Layer 6 of a small transformer language model trained on English Wikipedia (15 layers, counted from 0, width 64).
A neuron's activation on a vector x is GELU(weights . x + bias), where the dot is the dot product.
The model reads these tokens: "\" " "| " "James " "G" "le" "ason " "Robert " "Arm" "str" "ong " "| " "January " "3" ", " "195" "6 " "|" "\n" "| " "7 " "| " "7 " "| " "\"" "The " "Black " "Haw" "k " "War" "\" " "| "

The vector x that enters this layer's MLP at each token. A number n stands for (n - 128) times 0.027.
0 "\" ": 150, 146, 176, 137, 142, 66, 88, 20, 123, 70, 142, 153, 125, 136, 126, 123, 149, 140, 88, 189, 106, 140, 52, 150, 129, 123, 192, 82, 102, 153, 163, 117, 123, 143, 142, 102, 114, 134, 94, 62, 62, 237, 107, 88, 66, 115, 83, 150, 115, 145, 165, 145, 92, 151, 112, 85, 125, 107, 117, 97, 129, 106, 94, 110
1 "| ": 165, 147, 174, 101, 165, 94, 82, 79, 150, 65, 125, 132, 98, 138, 90, 84, 131, 129, 159, 198, 124, 131, 81, 180, 101, 145, 142, 83, 142, 186, 158, 139, 142, 100, 125, 131, 107, 145, 92, 80, 59, 204, 132, 68, 57, 52, 100, 100, 82, 79, 169, 114, 122, 153, 74, 129, 152, 112, 111, 87, 139, 114, 92, 78
2 "James ": 127, 130, 196, 105, 127, 79, 180, 84, 138, 86, 88, 153, 120, 152, 144, 146, 162, 159, 138, 177, 113, 169, 118, 186, 77, 132, 168, 98, 157, 117, 118, 150, 131, 77, 33, 111, 103, 147, 92, 93, 84, 178, 84, 85, 91, 51, 124, 127, 178, 126, 117, 130, 117, 148, 67, 93, 133, 218, 135, 171, 108, 117, 67, 112
3 "G": 150, 88, 162, 130, 187, 107, 167, 64, 152, 163, 36, 163, 140, 133, 113, 105, 118, 236, 103, 166, 105, 143, 152, 182, 104, 165, 105, 120, 174, 144, 92, 149, 173, 77, 67, 128, 132, 168, 127, 156, 111, 176, 117, 116, 114, 108, 151, 114, 173, 112, 134, 123, 147, 170, 57, 60, 167, 171, 143, 140, 117, 102, 83, 78
4 "le": 101, 145, 123, 152, 136, 52, 154, 163, 158, 96, 22, 204, 148, 120, 194, 164, 152, 115, 59, 181, 111, 164, 153, 129, 168, 161, 97, 112, 169, 146, 115, 94, 186, 121, 112, 149, 94, 154, 123, 120, 132, 220, 120, 90, 143, 96, 118, 176, 148, 163, 118, 172, 130, 111, 115, 130, 162, 207, 133, 127, 122, 165, 77, 148
5 "ason ": 123, 122, 168, 111, 115, 84, 105, 89, 143, 89, 131, 140, 134, 84, 218, 152, 176, 146, 127, 152, 89, 135, 99, 181, 107, 124, 162, 96, 170, 109, 118, 134, 142, 46, 57, 173, 113, 81, 82, 60, 103, 152, 91, 88, 76, 86, 64, 132, 195, 119, 126, 153, 110, 155, 93, 125, 164, 191, 96, 174, 121, 101, 74, 107
6 "Robert ": 124, 112, 192, 102, 155, 86, 133, 70, 126, 106, 101, 158, 133, 109, 142, 156, 156, 175, 130, 170, 102, 123, 114, 162, 88, 117, 130, 127, 167, 118, 129, 158, 140, 87, 45, 114, 101, 141, 78, 94, 66, 164, 82, 95, 100, 50, 127, 149, 189, 137, 112, 145, 98, 164, 64, 76, 155, 201, 111, 189, 98, 112, 47, 83
7 "Arm": 117, 78, 190, 128, 148, 130, 152, 34, 142, 190, 70, 140, 182, 104, 112, 128, 147, 161, 105, 192, 123, 96, 169, 150, 146, 95, 106, 121, 150, 109, 115, 135, 146, 69, 78, 128, 74, 151, 100, 187, 124, 192, 59, 112, 95, 104, 128, 95, 157, 166, 152, 138, 171, 153, 65, 117, 193, 180, 97, 141, 99, 102, 77, 138
8 "str": 115, 145, 150, 183, 138, 114, 103, 107, 174, 166, 68, 139, 167, 90, 149, 133, 162, 135, 91, 137, 52, 52, 161, 169, 157, 116, 80, 79, 165, 58, 144, 126, 191, 110, 64, 160, 70, 172, 132, 181, 110, 179, 169, 176, 133, 119, 93, 161, 126, 157, 134, 153, 141, 161, 130, 87, 193, 155, 79, 141, 107, 125, 95, 81
9 "ong ": 145, 158, 171, 98, 100, 106, 74, 112, 119, 128, 119, 137, 142, 89, 195, 116, 135, 101, 116, 141, 101, 81, 168, 195, 114, 126, 135, 67, 139, 99, 156, 100, 140, 77, 82, 172, 96, 89, 123, 68, 86, 131, 130, 72, 88, 107, 76, 144, 231, 169, 150, 164, 140, 144, 128, 78, 190, 154, 76, 135, 106, 167, 56, 85
10 "| ": 145, 104, 193, 78, 173, 77, 72, 115, 145, 111, 98, 126, 122, 123, 133, 84, 110, 128, 146, 188, 100, 137, 83, 177, 108, 118, 128, 68, 151, 132, 162, 169, 145, 89, 112, 156, 85, 129, 82, 50, 74, 176, 131, 43, 73, 90, 164, 142, 109, 78, 149, 99, 129, 140, 80, 137, 188, 115, 83, 114, 125, 118, 59, 74
11 "January ": 190, 143, 206, 165, 136, 118, 110, 69, 136, 146, 94, 157, 107, 104, 97, 161, 137, 75, 81, 220, 143, 133, 142, 189, 102, 130, 134, 70, 116, 89, 138, 164, 112, 81, 57, 77, 82, 167, 135, 61, 120, 167, 156, 80, 54, 113, 146, 147, 103, 115, 117, 133, 147, 140, 105, 151, 150, 184, 98, 137, 129, 135, 58, 151
12 "3": 161, 124, 164, 129, 138, 128, 96, 68, 170, 135, 56, 159, 99, 115, 115, 143, 122, 121, 107, 147, 141, 153, 161, 183, 183, 166, 105, 124, 97, 113, 157, 159, 207, 111, 120, 101, 92, 88, 157, 50, 171, 144, 147, 73, 53, 181, 127, 129, 116, 177, 165, 90, 123, 195, 38, 174, 146, 170, 117, 108, 88, 142, 87, 105
13 ", ": 152, 171, 169, 189, 143, 144, 50, 65, 137, 146, 152, 105, 121, 144, 144, 153, 105, 51, 102, 216, 170, 119, 141, 164, 131, 168, 124, 115, 118, 149, 101, 130, 110, 98, 103, 64, 69, 129, 142, 43, 88, 193, 165, 88, 70, 132, 135, 176, 115, 132, 100, 111, 162, 154, 104, 150, 148, 174, 86, 73, 150, 144, 89, 104
14 "195": 126, 119, 179, 177, 133, 90, 133, 141, 176, 96, 79, 117, 117, 158, 151, 140, 107, 125, 131, 236, 134, 68, 165, 159, 137, 125, 168, 115, 152, 109, 135, 116, 130, 89, 106, 108, 83, 133, 162, 80, 140, 138, 93, 43, 29, 180, 134, 57, 113, 134, 158, 118, 142, 142, 45, 134, 134, 192, 114, 125, 130, 140, 57, 112
15 "6 ": 126, 189, 156, 148, 120, 148, 49, 83, 146, 86, 127, 138, 134, 114, 167, 155, 164, 116, 86, 128, 144, 123, 118, 194, 159, 170, 147, 92, 138, 92, 141, 147, 148, 108, 89, 164, 41, 104, 96, 47, 64, 154, 106, 90, 51, 155, 87, 115, 143, 106, 147, 84, 120, 176, 72, 118, 147, 180, 60, 99, 130, 138, 80, 163
16 "|": 139, 104, 168, 104, 145, 75, 83, 73, 173, 95, 150, 139, 118, 138, 149, 111, 83, 135, 119, 162, 96, 119, 29, 171, 129, 167, 172, 152, 179, 142, 107, 149, 128, 130, 92, 194, 69, 137, 206, 108, 78, 187, 155, 84, 52, 103, 140, 117, 143, 105, 151, 124, 126, 207, 77, 125, 154, 136, 125, 111, 121, 107, 53, 137
17 "\n": 157, 175, 156, 145, 125, 105, 71, 106, 141, 122, 124, 132, 142, 130, 114, 96, 159, 130, 108, 213, 100, 128, 55, 139, 141, 135, 123, 117, 129, 163, 146, 131, 134, 110, 100, 168, 111, 152, 163, 82, 8, 222, 111, 97, 55, 60, 100, 94, 95, 154, 145, 176, 126, 148, 66, 124, 143, 144, 150, 86, 101, 145, 79, 76
18 "| ": 148, 158, 142, 96, 191, 112, 70, 125, 168, 68, 130, 162, 93, 129, 111, 98, 124, 139, 123, 177, 116, 132, 109, 157, 105, 148, 113, 55, 122, 157, 124, 188, 149, 101, 89, 136, 106, 137, 107, 86, 44, 202, 116, 70, 68, 50, 99, 110, 99, 66, 170, 112, 122, 164, 74, 160, 156, 107, 154, 72, 160, 161, 93, 92
19 "7 ": 114, 190, 146, 180, 123, 125, 86, 35, 161, 102, 86, 126, 78, 107, 109, 134, 170, 121, 72, 185, 140, 156, 107, 126, 102, 155, 116, 91, 140, 118, 148, 183, 120, 108, 103, 135, 51, 149, 91, 83, 50, 181, 101, 94, 69, 125, 99, 89, 102, 110, 137, 91, 123, 142, 43, 147, 136, 166, 150, 64, 142, 145, 76, 110
20 "| ": 137, 143, 148, 107, 189, 122, 81, 104, 176, 89, 142, 162, 73, 163, 108, 115, 126, 134, 139, 208, 136, 158, 95, 172, 87, 166, 146, 90, 154, 165, 133, 173, 127, 114, 90, 142, 61, 131, 95, 110, 75, 183, 142, 122, 82, 69, 81, 124, 86, 30, 152, 96, 138, 194, 70, 153, 139, 95, 151, 87, 136, 178, 99, 100
21 "7 ": 102, 181, 157, 185, 119, 130, 91, 25, 166, 110, 84, 122, 74, 120, 111, 142, 167, 126, 83, 193, 149, 172, 107, 130, 96, 166, 134, 112, 154, 120, 149, 173, 102, 106, 104, 138, 33, 142, 81, 95, 75, 174, 112, 108, 73, 133, 94, 95, 95, 95, 126, 94, 127, 153, 43, 138, 126, 172, 136, 75, 132, 142, 75, 117
22 "| ": 126, 141, 155, 115, 187, 121, 86, 99, 177, 94, 133, 152, 77, 166, 104, 118, 124, 136, 144, 212, 140, 169, 96, 173, 82, 166, 155, 101, 162, 171, 130, 168, 119, 106, 88, 146, 55, 129, 92, 108, 92, 178, 143, 120, 88, 76, 87, 125, 77, 17, 144, 104, 143, 195, 72, 147, 137, 99, 142, 94, 134, 173, 88, 103
23 "\"": 107, 113, 165, 144, 76, 42, 106, 79, 153, 83, 77, 159, 81, 117, 94, 150, 114, 162, 143, 156, 123, 155, 47, 150, 134, 155, 150, 106, 131, 184, 126, 122, 80, 58, 59, 85, 114, 159, 151, 138, 49, 191, 132, 111, 138, 74, 142, 140, 120, 111, 104, 120, 86, 194, 87, 173, 152, 96, 152, 61, 111, 128, 113, 131
24 "The ": 77, 140, 206, 161, 116, 82, 153, 58, 144, 125, 65, 151, 140, 103, 103, 124, 114, 119, 144, 183, 178, 163, 96, 177, 78, 91, 133, 80, 144, 190, 155, 124, 113, 73, 88, 113, 87, 148, 88, 77, 46, 165, 114, 87, 93, 42, 107, 117, 144, 119, 168, 160, 153, 179, 102, 119, 169, 162, 115, 116, 137, 164, 135, 134
25 "Black ": 94, 141, 213, 129, 116, 89, 171, 92, 124, 101, 38, 136, 158, 145, 113, 140, 139, 126, 106, 231, 132, 128, 117, 186, 79, 118, 159, 93, 168, 148, 146, 134, 110, 91, 56, 141, 86, 107, 77, 96, 80, 145, 67, 110, 66, 113, 96, 147, 203, 149, 141, 130, 170, 167, 119, 128, 130, 175, 89, 174, 100, 126, 97, 119
26 "Haw": 130, 58, 177, 121, 142, 130, 184, 138, 156, 167, 63, 143, 112, 140, 128, 87, 121, 167, 123, 193, 141, 150, 98, 146, 103, 133, 131, 86, 151, 144, 91, 135, 163, 116, 44, 144, 41, 137, 119, 125, 138, 175, 137, 134, 62, 123, 116, 149, 185, 162, 161, 152, 194, 119, 78, 137, 191, 218, 111, 151, 141, 71, 83, 107
27 "k ": 85, 122, 193, 133, 125, 72, 122, 105, 140, 126, 131, 129, 139, 102, 152, 146, 169, 110, 93, 164, 104, 160, 129, 187, 48, 157, 155, 116, 134, 147, 100, 121, 154, 84, 77, 176, 103, 81, 77, 54, 112, 177, 78, 105, 46, 98, 93, 170, 210, 117, 89, 146, 119, 134, 93, 91, 165, 144, 76, 115, 121, 84, 72, 92
28 "War": 141, 27, 231, 146, 142, 109, 174, 84, 140, 125, 109, 125, 153, 120, 138, 116, 144, 162, 120, 186, 142, 165, 143, 137, 140, 104, 142, 117, 154, 136, 99, 155, 178, 107, 63, 137, 80, 151, 139, 118, 131, 169, 93, 66, 65, 97, 144, 121, 175, 172, 167, 120, 131, 138, 33, 71, 174, 181, 170, 158, 100, 94, 110, 122
29 "\" ": 122, 164, 186, 132, 152, 54, 82, 30, 126, 104, 118, 135, 144, 115, 145, 134, 139, 130, 70, 190, 78, 139, 47, 136, 106, 108, 188, 92, 106, 162, 123, 126, 104, 136, 111, 133, 86, 106, 98, 45, 64, 226, 96, 94, 84, 119, 94, 146, 130, 123, 138, 122, 95, 131, 94, 85, 153, 123, 110, 119, 129, 125, 72, 96
30 "| ": 134, 121, 193, 86, 176, 92, 76, 103, 139, 81, 90, 127, 95, 160, 95, 98, 91, 146, 147, 182, 111, 142, 88, 175, 113, 130, 135, 77, 149, 150, 177, 158, 151, 93, 109, 132, 77, 156, 92, 71, 79, 215, 125, 49, 64, 75, 112, 131, 93, 59, 160, 99, 127, 145, 77, 123, 173, 112, 104, 101, 153, 119, 101, 93

Each question shows the input weights of one neuron of the MLP. A number n stands for (n - 128) times 0.0071.

n123 (bias -0.061): 96, 132, 125, 136, 149, 164, 119, 113, 133, 88, 115, 159, 131, 143, 121, 159, 139, 156, 148, 93, 163, 135, 123, 158, 110, 131, 91, 114, 142, 130, 82, 93, 106, 145, 135, 113, 129, 77, 139, 101, 134, 158, 129, 108, 149, 130, 159, 141, 116, 118, 115, 157, 136, 129, 176, 116, 89, 164, 145, 165, 110, 169, 107, 113
On which three tokens does it fire most, strongest first? 4 "le", 2 "James ", 6 "Robert "

n112 (bias -0.029): 149, 95, 165, 106, 141, 162, 154, 100, 127, 117, 95, 121, 141, 109, 158, 165, 122, 147, 119, 178, 227, 117, 78, 148, 125, 103, 148, 125, 125, 94, 196, 90, 98, 121, 144, 133, 137, 146, 127, 153, 147, 116, 143, 132, 119, 144, 152, 100, 112, 176, 164, 79, 71, 138, 126, 115, 166, 83, 139, 119, 112, 107, 157, 148
On which three tokens does it fire most, strongest first? 28 "War", 7 "Arm", 0 "\" "

n160 (bias -0.103): 122, 99, 134, 106, 118, 130, 167, 86, 90, 143, 98, 134, 125, 111, 126, 168, 122, 140, 129, 95, 124, 95, 112, 110, 143, 130, 95, 130, 143, 132, 127, 124, 83, 137, 51, 108, 151, 78, 128, 99, 167, 91, 90, 121, 137, 142, 74, 134, 116, 165, 113, 149, 133, 74, 146, 111, 108, 131, 86, 128, 184, 132, 120, 109
Its two highest activations, in order, are on tokens 5 "ason ", 25 "Black "

n3 (bias -0.053): 150, 93, 109, 90, 126, 136, 180, 101, 99, 145, 140, 125, 139, 135, 116, 135, 124, 171, 119, 152, 116, 152, 72, 134, 63, 145, 74, 138, 170, 176, 123, 127, 141, 146, 164, 139, 111, 122, 142, 119, 104, 96, 160, 131, 106, 151, 137, 103, 101, 130, 109, 123, 95, 125, 147, 128, 147, 165, 124, 141, 130, 95, 175, 146
Its two highest activations, in order, are on tokens 26 "Haw", 3 "G"

n205 (bias -0.110): 144, 139, 140, 91, 100, 139, 138, 117, 89, 132, 229, 152, 138, 122, 109, 153, 123, 169, 153, 136, 130, 100, 106, 118, 168, 76, 103, 131, 122, 134, 132, 121, 109, 147, 154, 102, 95, 138, 151, 97, 144, 148, 137, 120, 132, 116, 166, 119, 153, 175, 146, 139, 112, 114, 117, 124, 117, 154, 75, 114, 137, 163, 151, 196
On which three tokens does it fire most, strongest first? 0 "\" ", 13 ", ", 15 "6 "

n13 (bias -0.171): 97, 126, 123, 154, 137, 113, 159, 131, 77, 121, 149, 139, 137, 100, 146, 135, 164, 77, 143, 124, 143, 79, 157, 98, 175, 121, 118, 140, 64, 132, 143, 106, 91, 104, 193, 116, 160, 39, 121, 185, 93, 123, 148, 131, 142, 106, 167, 188, 124, 141, 89, 124, 109, 128, 96, 112, 153, 175, 164, 120, 144, 158, 92, 121
Its two highest activations, in order, are on tokens 4 "le", 13 ", "

n132 (bias -0.094): 127, 181, 53, 134, 113, 182, 102, 141, 135, 147, 165, 96, 128, 168, 132, 114, 182, 93, 98, 197, 104, 149, 138, 158, 100, 120, 107, 103, 132, 110, 167, 151, 118, 149, 181, 139, 141, 151, 106, 133, 157, 120, 124, 111, 144, 154, 139, 74, 146, 134, 120, 146, 139, 148, 131, 150, 122, 100, 150, 71, 148, 175, 163, 141
Its two highest activations, in order, are on tokens 19 "7 ", 21 "7 "

n118 (bias -0.019): 129, 110, 98, 150, 131, 142, 171, 155, 69, 122, 136, 130, 131, 158, 149, 84, 121, 155, 101, 117, 126, 117, 91, 78, 113, 126, 86, 85, 91, 122, 148, 106, 140, 128, 112, 168, 89, 152, 125, 131, 137, 74, 128, 80, 124, 170, 154, 127, 143, 130, 148, 82, 155, 123, 125, 107, 77, 138, 146, 135, 116, 112, 117, 131
It fires most on token 26 "Haw"

n242 (bias 0.002): 129, 219, 163, 88, 102, 126, 140, 123, 117, 111, 173, 138, 109, 113, 94, 102, 139, 108, 159, 126, 133, 99, 94, 141, 90, 119, 121, 135, 134, 117, 80, 137, 137, 153, 117, 118, 183, 143, 85, 126, 152, 125, 138, 113, 129, 109, 115, 108, 142, 143, 155, 134, 121, 73, 167, 139, 169, 163, 141, 117, 87, 142, 191, 117
Its two highest activations, in order, are on tokens 1 "| ", 24 "The "

n234 (bias -0.194): 136, 117, 93, 173, 141, 116, 165, 152, 136, 129, 115, 108, 95, 129, 142, 166, 114, 126, 117, 96, 158, 161, 110, 118, 181, 147, 190, 184, 134, 146, 145, 110, 102, 113, 86, 136, 135, 118, 125, 115, 162, 86, 127, 141, 116, 129, 171, 162, 158, 158, 148, 156, 120, 165, 138, 143, 59, 104, 99, 143, 88, 161, 113, 145
Its two highest activations, in order, are on tokens 12 "3", 23 "\""

n252 (bias -0.103): 114, 125, 101, 106, 88, 128, 170, 144, 121, 112, 124, 126, 123, 182, 116, 120, 98, 115, 127, 62, 165, 82, 129, 112, 105, 113, 100, 140, 121, 153, 201, 134, 132, 155, 132, 101, 104, 134, 92, 105, 150, 137, 131, 118, 152, 144, 97, 164, 118, 132, 131, 126, 107, 137, 111, 137, 134, 113, 82, 142, 102, 130, 173, 56
It fires most on token 30 "| "

n70 (bias -0.105): 139, 105, 80, 132, 131, 162, 164, 41, 90, 107, 170, 114, 89, 184, 197, 116, 181, 125, 105, 135, 82, 218, 152, 113, 145, 111, 128, 133, 154, 119, 147, 141, 129, 141, 150, 83, 166, 116, 102, 156, 149, 123, 137, 96, 129, 103, 146, 116, 91, 126, 118, 102, 160, 129, 132, 142, 120, 126, 103, 72, 163, 130, 129, 116
On which three tokens does it fire most, strongest first? 21 "7 ", 19 "7 ", 0 "\" "

n1 (bias -0.007): 111, 125, 99, 148, 124, 127, 100, 151, 132, 169, 126, 176, 131, 140, 195, 60, 120, 108, 185, 127, 104, 125, 171, 140, 108, 124, 110, 118, 107, 94, 122, 145, 100, 171, 113, 155, 185, 132, 99, 145, 128, 171, 93, 66, 111, 158, 180, 136, 114, 152, 83, 141, 113, 123, 124, 145, 125, 105, 126, 118, 85, 109, 106, 102
On which token does it fire most, and how strongly? 10 "| ", at about 1.6

n248 (bias -0.095): 147, 178, 107, 137, 130, 195, 162, 108, 100, 117, 136, 157, 103, 174, 131, 151, 127, 86, 143, 124, 123, 135, 107, 171, 141, 76, 124, 97, 150, 139, 130, 163, 131, 191, 119, 149, 114, 144, 134, 149, 128, 106, 164, 139, 179, 148, 164, 159, 161, 140, 114, 115, 138, 184, 110, 160, 159, 83, 190, 139, 177, 113, 147, 68
Its two highest activations, in order, are on tokens 20 "| ", 22 "| "

n224 (bias -0.057): 158, 139, 138, 79, 114, 155, 104, 136, 57, 139, 80, 131, 124, 122, 201, 132, 159, 132, 107, 145, 135, 159, 164, 90, 141, 98, 97, 112, 107, 102, 89, 111, 125, 114, 102, 122, 155, 135, 108, 127, 127, 141, 160, 159, 149, 117, 73, 89, 140, 106, 117, 107, 65, 155, 77, 117, 88, 111, 147, 97, 126, 124, 169, 153
It fires most on token 5 "ason "

n65 (bias -0.127): 113, 171, 139, 98, 143, 144, 121, 203, 154, 95, 110, 152, 138, 64, 149, 137, 108, 118, 134, 78, 135, 108, 111, 141, 102, 120, 164, 166, 136, 116, 154, 129, 105, 146, 102, 169, 141, 102, 94, 126, 81, 80, 127, 115, 168, 163, 52, 155, 109, 135, 111, 162, 67, 111, 111, 117, 115, 184, 143, 146, 119, 128, 192, 149
It fires most on token 5 "ason "

n202 (bias -0.028): 190, 99, 124, 135, 154, 169, 151, 138, 180, 145, 109, 80, 167, 144, 131, 165, 121, 86, 142, 148, 136, 200, 102, 124, 104, 132, 109, 130, 107, 118, 123, 126, 172, 160, 157, 142, 115, 89, 119, 143, 125, 99, 116, 108, 188, 171, 128, 95, 117, 120, 101, 101, 138, 95, 135, 131, 148, 111, 125, 152, 114, 127, 73, 85
On which token does it fire most, and how strongly? 12 "3", at about 0.64

n203 (bias -0.118): 127, 156, 128, 103, 136, 202, 137, 133, 77, 182, 146, 124, 104, 158, 106, 104, 108, 96, 115, 151, 124, 198, 116, 135, 119, 122, 132, 130, 98, 114, 93, 138, 126, 58, 156, 142, 103, 141, 152, 147, 126, 126, 153, 198, 151, 128, 126, 131, 128, 88, 147, 87, 99, 139, 132, 113, 123, 176, 150, 172, 129, 73, 148, 85
On which token does it fire most, and how strongly? 26 "Haw", at about 1

n167 (bias -0.150): 139, 106, 107, 77, 122, 158, 144, 113, 154, 156, 165, 115, 161, 118, 111, 168, 170, 149, 149, 98, 119, 72, 123, 86, 155, 108, 160, 132, 120, 122, 132, 176, 102, 111, 134, 143, 123, 132, 167, 117, 147, 43, 133, 104, 101, 59, 130, 97, 145, 130, 124, 109, 138, 96, 130, 148, 150, 161, 97, 143, 136, 121, 168, 152
On which token does it fire most, and how strongly? 7 "Arm", at about 0.27

n84 (bias -0.044): 149, 70, 151, 102, 102, 116, 142, 119, 112, 176, 186, 170, 140, 75, 100, 142, 155, 104, 108, 125, 126, 125, 196, 96, 119, 120, 106, 146, 136, 122, 102, 199, 106, 120, 134, 119, 127, 94, 95, 112, 135, 93, 139, 148, 185, 178, 101, 113, 109, 117, 150, 123, 104, 144, 125, 99, 164, 129, 134, 106, 100, 163, 160, 108
It fires most on token 7 "Arm"

n74 (bias -0.046): 146, 158, 64, 138, 98, 139, 119, 137, 162, 86, 138, 111, 87, 106, 114, 120, 156, 154, 111, 107, 90, 139, 155, 114, 95, 102, 141, 188, 136, 138, 105, 89, 114, 73, 177, 108, 97, 130, 114, 119, 156, 137, 140, 113, 120, 121, 123, 140, 94, 82, 138, 144, 134, 133, 191, 112, 97, 173, 138, 113, 101, 174, 146, 111
It fires most on token 21 "7 "

n236 (bias -0.070): 171, 147, 111, 139, 135, 121, 136, 123, 116, 135, 112, 104, 103, 165, 113, 183, 117, 149, 105, 107, 113, 179, 111, 111, 113, 92, 152, 107, 121, 131, 192, 94, 61, 133, 121, 93, 122, 102, 130, 100, 173, 139, 127, 104, 150, 127, 196, 106, 71, 140, 146, 130, 102, 114, 142, 111, 134, 124, 144, 93, 152, 152, 98, 123
Its two highest activations, in order, are on tokens 0 "\" ", 29 "\" "

n231 (bias -0.124): 152, 132, 109, 136, 138, 126, 123, 161, 134, 81, 157, 169, 126, 131, 137, 150, 108, 122, 88, 123, 106, 92, 153, 138, 143, 111, 127, 130, 121, 112, 68, 135, 138, 121, 141, 118, 135, 91, 111, 143, 59, 111, 158, 130, 153, 143, 88, 116, 96, 93, 146, 182, 178, 128, 120, 96, 120, 38, 145, 83, 154, 139, 128, 136
Its two highest activations, in order, are on tokens 18 "| ", 20 "| "

n184 (bias -0.248): 167, 119, 100, 105, 165, 117, 122, 162, 119, 164, 168, 173, 130, 139, 85, 169, 93, 115, 93, 105, 111, 80, 97, 107, 113, 104, 147, 151, 139, 126, 119, 141, 167, 115, 104, 201, 50, 133, 172, 126, 152, 86, 120, 167, 188, 114, 128, 90, 121, 112, 127, 97, 103, 66, 137, 94, 136, 127, 134, 157, 104, 106, 127, 88
It fires most on token 8 "str"

n98 (bias -0.066): 163, 101, 70, 79, 159, 135, 115, 130, 91, 154, 103, 126, 136, 129, 147, 90, 141, 114, 155, 80, 163, 81, 152, 152, 145, 67, 154, 197, 129, 98, 127, 81, 127, 126, 85, 159, 144, 106, 114, 110, 128, 121, 153, 81, 120, 128, 144, 116, 146, 142, 126, 149, 143, 160, 126, 121, 112, 107, 86, 141, 68, 134, 99, 143
On which token does it fire most, and how strongly? 9 "ong ", at about 3.2

n9 (bias -0.031): 119, 161, 124, 123, 122, 169, 165, 117, 157, 148, 90, 109, 129, 118, 108, 122, 131, 118, 109, 138, 196, 157, 162, 140, 125, 145, 145, 123, 135, 131, 93, 120, 144, 119, 114, 120, 131, 159, 120, 163, 130, 148, 95, 125, 150, 117, 113, 122, 78, 110, 91, 172, 135, 73, 111, 121, 96, 81, 115, 125, 128, 146, 129, 142
It fires most on token 21 "7 "

n59 (bias -0.021): 126, 91, 128, 131, 149, 158, 114, 136, 132, 149, 131, 136, 147, 123, 147, 114, 133, 129, 144, 143, 89, 168, 123, 126, 123, 118, 147, 132, 98, 114, 116, 136, 69, 139, 101, 160, 129, 162, 107, 153, 153, 129, 139, 110, 162, 122, 126, 132, 154, 75, 74, 147, 154, 93, 124, 180, 105, 127, 123, 119, 150, 109, 150, 135
Its two highest activations, in order, are on tokens 26 "Haw", 22 "| "

n181 (bias -0.110): 112, 102, 118, 139, 117, 106, 146, 112, 140, 89, 121, 156, 85, 114, 120, 142, 81, 41, 146, 115, 153, 154, 157, 127, 177, 166, 116, 155, 126, 79, 119, 101, 153, 138, 147, 165, 101, 114, 98, 138, 105, 123, 118, 110, 174, 102, 157, 89, 131, 168, 102, 130, 123, 155, 150, 161, 129, 58, 191, 92, 126, 127, 86, 137
It fires most on token 23 "\""

n215 (bias -0.122): 112, 120, 125, 125, 121, 122, 159, 120, 123, 157, 129, 197, 131, 160, 119, 123, 53, 120, 167, 163, 114, 145, 121, 119, 136, 123, 147, 128, 93, 85, 161, 153, 131, 155, 142, 115, 118, 118, 193, 115, 90, 68, 136, 114, 147, 142, 128, 151, 162, 146, 148, 158, 173, 126, 189, 145, 145, 127, 150, 152, 146, 123, 126, 154
Its two highest activations, in order, are on tokens 26 "Haw", 25 "Black "

n28 (bias -0.015): 110, 171, 101, 164, 168, 125, 101, 144, 130, 108, 127, 140, 171, 103, 146, 150, 156, 105, 131, 100, 138, 113, 117, 156, 83, 148, 202, 149, 143, 141, 107, 107, 134, 138, 166, 181, 117, 106, 116, 130, 121, 150, 122, 159, 134, 135, 146, 138, 127, 116, 72, 147, 134, 121, 123, 151, 117, 137, 141, 118, 88, 146, 198, 107
It fires most on token 27 "k "

n19 (bias -0.002): 103, 99, 90, 117, 146, 114, 127, 141, 119, 93, 128, 128, 109, 126, 90, 87, 171, 137, 127, 106, 163, 90, 123, 102, 59, 103, 102, 126, 125, 137, 120, 166, 87, 195, 91, 124, 159, 91, 109, 91, 159, 118, 141, 123, 156, 129, 166, 102, 115, 148, 142, 160, 125, 132, 116, 117, 146, 137, 119, 76, 117, 146, 133, 96
On which token does it fire most, and how strongly? 18 "| ", at about 0.58

n186 (bias -0.034): 130, 133, 139, 141, 140, 141, 97, 176, 128, 123, 145, 122, 103, 149, 126, 133, 143, 139, 94, 116, 103, 140, 62, 61, 113, 107, 82, 92, 105, 77, 132, 136, 140, 158, 84, 115, 157, 119, 160, 168, 82, 116, 146, 141, 118, 171, 151, 126, 121, 135, 130, 151, 150, 169, 129, 120, 140, 90, 100, 168, 161, 102, 120, 156
On which token does it fire most, and how strongly? 8 "str", at about 1.4

n24 (bias -0.094): 104, 126, 122, 144, 110, 109, 140, 98, 59, 109, 194, 133, 109, 119, 113, 145, 108, 133, 93, 135, 76, 125, 157, 132, 150, 87, 129, 119, 108, 97, 190, 121, 132, 173, 136, 92, 148, 160, 130, 135, 117, 177, 147, 116, 121, 122, 184, 167, 129, 109, 148, 74, 122, 91, 126, 139, 97, 123, 132, 106, 161, 135, 131, 119
Its two highest activations, in order, are on tokens 0 "\" ", 29 "\" "

n230 (bias -0.055): 125, 117, 109, 145, 117, 121, 94, 98, 98, 134, 148, 111, 130, 141, 131, 129, 161, 147, 91, 132, 86, 192, 124, 136, 81, 119, 133, 133, 118, 120, 132, 163, 138, 142, 188, 156, 116, 140, 154, 122, 142, 116, 87, 101, 185, 131, 138, 160, 89, 108, 101, 152, 199, 99, 155, 183, 93, 137, 119, 86, 98, 111, 99, 144
Its two highest activations, in order, are on tokens 21 "7 ", 19 "7 "

n57 (bias -0.110): 106, 110, 95, 141, 116, 179, 135, 165, 163, 87, 135, 121, 121, 91, 140, 118, 161, 155, 51, 113, 158, 110, 109, 138, 131, 122, 95, 153, 147, 122, 169, 117, 76, 164, 182, 104, 112, 137, 145, 97, 111, 91, 91, 163, 122, 159, 111, 118, 136, 135, 140, 92, 84, 144, 136, 69, 143, 92, 122, 117, 142, 139, 126, 84
On which three tokens does it fire most, strongest first? 15 "6 ", 19 "7 ", 21 "7 "

n115 (bias -0.217): 118, 184, 125, 115, 106, 138, 141, 118, 137, 107, 136, 98, 150, 151, 67, 136, 126, 136, 135, 137, 131, 129, 136, 140, 97, 149, 156, 172, 158, 126, 52, 169, 88, 132, 179, 93, 108, 108, 115, 155, 121, 99, 138, 128, 137, 200, 113, 121, 91, 74, 133, 142, 116, 121, 97, 186, 101, 109, 119, 142, 158, 140, 201, 90
On which token does it fire most, and how strongly? 22 "| ", at about 1.4

n45 (bias -0.128): 122, 113, 72, 120, 162, 103, 130, 159, 114, 139, 96, 128, 190, 73, 131, 126, 156, 73, 154, 60, 127, 131, 114, 101, 61, 145, 131, 166, 159, 142, 86, 156, 115, 93, 115, 91, 178, 86, 95, 159, 112, 84, 120, 127, 139, 125, 93, 103, 105, 119, 123, 129, 128, 121, 147, 102, 173, 166, 109, 115, 105, 110, 116, 131
On which three tokens does it fire most, strongest first? 5 "ason ", 27 "k ", 6 "Robert "